Layer 17 of a small transformer language model trained on English Wikipedia (23 layers, counted from 0, width 96). Numbers have three digits each and are written without spaces.
A neuron's activation on a vector x is squared ReLU(weights . x), where the dot is the dot product.

Input weights of the MLP neurons that the questions are about. A number n stands for (n - 500) times 0.0021.
n2: 622468623613644305630670486579559709539340595553500553623559518607412443496483504397395539496684697631620575517547434559433728597327304567383833459410618280496504478636486464395458492247647594592581511485522355558424484638580375379542524460649706284443457524555689770406295809510698584363
n10: 349560628449489708596622462417522507672642333543559341624482532543385389518609460220461377437707515673589429452583715467661507640481515560471134349328630408508687587467507504722486601584652357453418514452504486434397405492544511441581493634427398384347432388559324598949718297412640415394
n104: 565595376593627414525480355616546474599646606562610652133504611593264437560381383522522422374593500530456533613467257462497565596430601763298341365784489559666615558489463722537526612435303564353527448458427500530320638732441458470702567604705418172644411395454374429578507545663527158508
n108: 478276681511584572510518432543482472429402577476298253485437439388573531545564378541406643559593280510369485419534413406519468537629776532524493504637527612731627632280510343407598662429701624541504235384408395486450787230449518434723643657579371524513619407638460490586445531593409558325
n111: 564455312213583453747406496206417469345524430403837449981465380500212722648593505442461567559585222559729338551643546682774518471856374556611395509608522259440652602413655607675408370249473360451495331514482547654561476491475463564787424319470439836479593335350552549537357697305272662276
n150: 575753425186523336492277511738637528615538594496500462407403349536582425536557500524500504328295425398583522492468344390444438603366868671643517558392556216600442783598441468271362513390296581419644587653327804565521609691590738230648534491601366600636464422462487572216364496683349243500
n176: 513433488553547335366687703454525683440615773433537580567669524540500476573641631360350568067658358250587465412456413553526521743762402555444569194406802615806384269508464484536444626465375467674512392533375581590432592672470459492653481482516576375451616692446279613239512512371615802258
n207: 140424641421524450695454397429504262417606634331610575522613389704266528766398386683410296598391529700567829420628508316638623448403686625452675513541464496417545375492508520415421625447352613533318464421595573691601592433481833565426466577426575291232428360473508532283508166621619697701
n268: 233586390475345492408419544653560313473680697754405419620447500427619673473489677201474531472554360732454729592488567780651492450528730765462615717475554500532628267567649388453626296504454621301405316257428690626565441323612397208496577396384524442649462380600435469456543639508457525651
n300: 458609506379503420530640479371753548478530450531578493599364431576610443382560674428528503497548359371391768485541500484553354442493522576475473487497424497820264553344437453592569623573291336529575424719507601378523448701672633364531597539629354580617345518421537561302370366506649514583
n319: 284406837399583504585618695561372679477557492603626346620413546727579373442456461573432404516500524453572538614833377591572623442557500303722463267464867295773572568571469361644389641296442347714576531664604307567435681444558687441459419552463722698551458511504435426472306512601322463597
n343: 560319550413425424928420452470474529554565486521533568629341392724530676350329467511607276407340496430464591427583608541301586633378672606285434587463572427492609583600626410340350465504279474330545619784549364441347532590490511615465679370296564409719583472618343609549467413507452694441
n349: 403619571567586697438411478500635627538743474635492444419437280469351644585486317660489492379354599613485655380374657469411457896316535380761761432543588524576587372547595405485515566424458380521311667425512415768242525480446445559437551603359544488464481500493746304580254316273469656896
n353: 571538682455392723345392392698351542459460485560361552597459549511679331588579323504415303562656649635534708728712550767500512504436381516421605555316405392539367765399511292279347541583424665402746387426457496354504388480567352337607572670441480310364643618693472325278276565496701496471
n364: 294777865821408659251707527534449381581686524363508444514739699492542488545650350577572496358607254458387437251475437446671429359594459313545670304428512145411631457446609744553544518410602417417353695470618331571358616415469525467476302532456457401361317687681638767445496537536655679469

Each question shows a token from some text and the vector x that enters the MLP there. A number n stands for (n - 500) times 0.012.

" which": 492443506416369552508599392455377588384532541553356449493464481522465574400619423575746461464459592658505458502434389437276598452610543531437485475590363597402317491544385485538478400529450660596527434359461355392569448462404554604465470541532428540453550518454343479505521568575526493590
Which neuron lights up most? n353

" H": 602443447406448353624624505515475434315463590583501415460420429531373563474522567558484409532465482580528442592459474370477577526660590405394495562570405432420390588545531513478533377564481673704417507336543229444446496517509538492500363438580542441401561520598429523587474498538509542682
The three highest activations, in order: n207, n2, n343

" Jo": 495450445493450457699398581482494411393406557491450529448520479426512603436397623498418504583453585535590499310434372361399614437570493363565529436596455450436273529563564633526559405514516528708430461333558385359453548576459589567526491523615509537398533595531368460481420475621371524543
Which neuron lights up most? n207

"A": 617555463455454494457580515424503542359442505614386436562557423533416458432479599553523517508485396483392489444500613525306464472479449399397454570625482590415305577553443327469598406672419584739393504338437473417508413570551480475544473344530451482426378564560422423482682459557501467628
The most active neuron and its activation: n300, at about 5.4

"act": 574417517373579539448559498448411606428396681621486481419470463460411530512485491303531490537391497483518383383403541406361474342602341437433481412520459501517358508546571476693592479497473554815413488362478419384472520537393608478487403469436416576422555441535466485623468498440513453550
The two highest activations, in order: n176, n111

"w": 601487414555445352556580629516546494386469539605507515451369455417470526406401465424477481576520590490563527404427463389503655528569519440331565500501529486487374640455448490550504441677673643640459693243474460333580494578446552415389466588461427593501496478487508650515487578546587545588
Which neuron lights up most? n2

" ": 714466434485384592463466456535307352375453523634440518501543456525464533350419512555638508593488533575567426522470600433546483420580399356361552582586554424397241492477443527575521500586485522583383457350477348528708363487550528536462444454620551583481493590477440418526496489479452486611
The most active neuron and its activation: n353, at about 0.4

"\"": 527485473459438497466468523407413513377518717519463517414564402529401528373642537557681531391476615658508423396548367374341505330558522365458539504570417472392462602592413494612620556626406548636531476379507392436509439612523423504382330413487532570475500507508499434567581478644539492589
Which neuron lights up most? n364

" S": 553560477514483460555504457487449473295447530472489412467538413447458562417477553474532493501434544539387413423455484453429543539518501332448571489520507531492295595543577581594601441741448537721432517448480174535508451559514547315466387448564494472497601658630418458634545576570449422521
The most active neuron and its activation: n364, at about 0.066

".\n\n": 553473572342426530508536328429390511480491590625425441499620401487412446414565505561637534481398589584437428441370462317423561426559471510510491527681409506488379548528512557659392331587481503590503550398503275504622460565467449462506406604463426483378543667418393418483451499659541510569
Which neuron lights up most? n207

"op": 487497545500371426498547480458372578389440586646401400414533494559472537334550601414524527499401506491436442436445390488370459477494587451492560487561495501580330541569615480562682389585373636788435645407384564360452447481545495485440495555622578592447395546485483472630482457511454500677
The most active neuron and its activation: n300, at about 4.1

"ell": 569462473554384500567663636586432610348512596719308474445544415396411406477578550424650534539475516532535339530546551482382423453539492529578630529550523436450452508611534555536548493573425601617572498377566423602341429475540589481485343515401577709500638422522429585535449537541408498450
The most active neuron and its activation: n319, at about 9

"h": 597455519422415470588579391500454548455471564626421399336620478492301496474540463451585453554435496466397488505537486357391595523510480461303481452409395410418484566461592562595554491665455444679457527297567312424532395538597366459520438422540566562512608536559490679613564491566427391476
The two highest activations, in order: n10, n2

"ov": 712526520494365470504566529429523499425506556559419634542488417495428517488613578590529578606526642615407353444585451366567578440491541506475624471590507452330348587568607620607618378528523627744561592347546419352526482532528494534362468547435473556540484457607441499547513477546455461643
The most active neuron and its activation: n2, at about 1.2

" the": 523396516432482476618623384558352460507573535543422540496509448396454565437469508495614365550380591558477350485403502379227495450595499405452572448445473501507383482606490536669606513607495500545482564361371396371585415543413406570523520433708507473407468473504345482462510622651488593573
The most active neuron and its activation: n343, at about 0.94

"aint": 664479528553468521426501598378265546380445521552477487383511475351405470354544573441611519603481505611522506398510391358317536429458474527476574542537589446450462471516533619556543467589568577593525506317494428497433438510461422616506534434558336737348612495553447456567467532580500366626
Which neuron lights up most? n108

" Gu": 598416466421419436688593479521563458404435612373464496444506481421569536452502534505413475553436564556582354351529457292517608470453560428478575676500446417387224522565622573383509445559399486624357571369499375385569489461468736567475463465473466468441495472494388493511493498577507470510
The most active neuron and its activation: n207, at about 35

"ollow": 567490538391342425461622552417509500379347701513458484485542527272429423399511493335515518650423503465514459387417444356341536446511403461636603615574505434533451505439515521495610431602593625709393529440543509397541432492587474484382479455583560540512586537558390394534493558404507378535
Which neuron lights up most? n2

"ug": 612466413463431417614591529438565529422472524499412460510350510549534366557457648479519528621408538617412456376493555353512436527612616463481631515489444402475438487508640578576635511603452635809359548296554573469450436411480479383469377490542498638481507502574420483535602468506399460560
The most active neuron and its activation: n268, at about 3.5

"ce": 511378563504290547563509457480343482381534615510459505443503464458374558414548576374524432494432605538447392476662511456322543455488418456337535428573377486442410520573543564584614461603340459716402403377522403482483489385477407451403440488366548586345486415488381512605477511613530434556
Which neuron lights up most? n207

"ann": 588513497489443563531524586440503607308395590557433490373574469500416493448514571364593493509449569596622449406470463403370517400487469543469554461654503478512432566527481495446532507531428660912482529332434431390474430608476571578384347474585501502541435444557497447623459571484531500577
The most active neuron and its activation: n2, at about 11

"-": 709420542412435449547531450361569474308524474602370489534555553479402525290397625535638505550531432465492471372531558395531473409585465382471506526445487525493283568587537466515665414670517581713475503359407495479538487577524501443379497466550417489534385643523480451581509375530463533593
The most active neuron and its activation: n300, at about 14

"ome": 521585540416388378544516499368381587363421636582390462508503438450389537363491534397444374638392539606538384461538516374274401456510490379409589517501463544431489497515475506461651491582474581694468631335370481416559392423475534625414522437517541592479433531551440483659565521536546552612
Which neuron lights up most? n343

"-s": 552472547502414484516547404496500567380523569495440479491509458490440567350496599550621471483480511629547391412579596613513614373658480330425525566527519477460290574535582638624542458732384486688430514416443355513549446561533561432308377460557479491440517614595381505645520496492469381491
Which neuron lights up most? n364

"az": 637408354440515528592663537414444514268481607487373491385585448425531664540546471551564387498477479668474337460562511372567709310420423446379554471542624502471339526354521543543529453415350465598421495386544589422504454493593487483490391481495505491494578503539417529621496470557501502529
Which neuron lights up most? n111

"sc": 648495484521352467570547521587426535497589610432418492479502506586578464474503552481480575460451521511413551405375478457496519492673456254348531390544525487472359637599515527663560524558528588668397481399466407358526419523331422413474437561524342591423473535550307593618424458644486509578
The three highest activations, in order: n364, n176, n108

"el": 622444408440385463575592546518312554352557557681398484519552462435354473431514494407609536526455490522538384496569470390271465401509440436485522551533476443406348490760643508492589492554501573589481453356554395484372464434461601471397427382479541683505551399445412484518538525611485539480
Which neuron lights up most? n111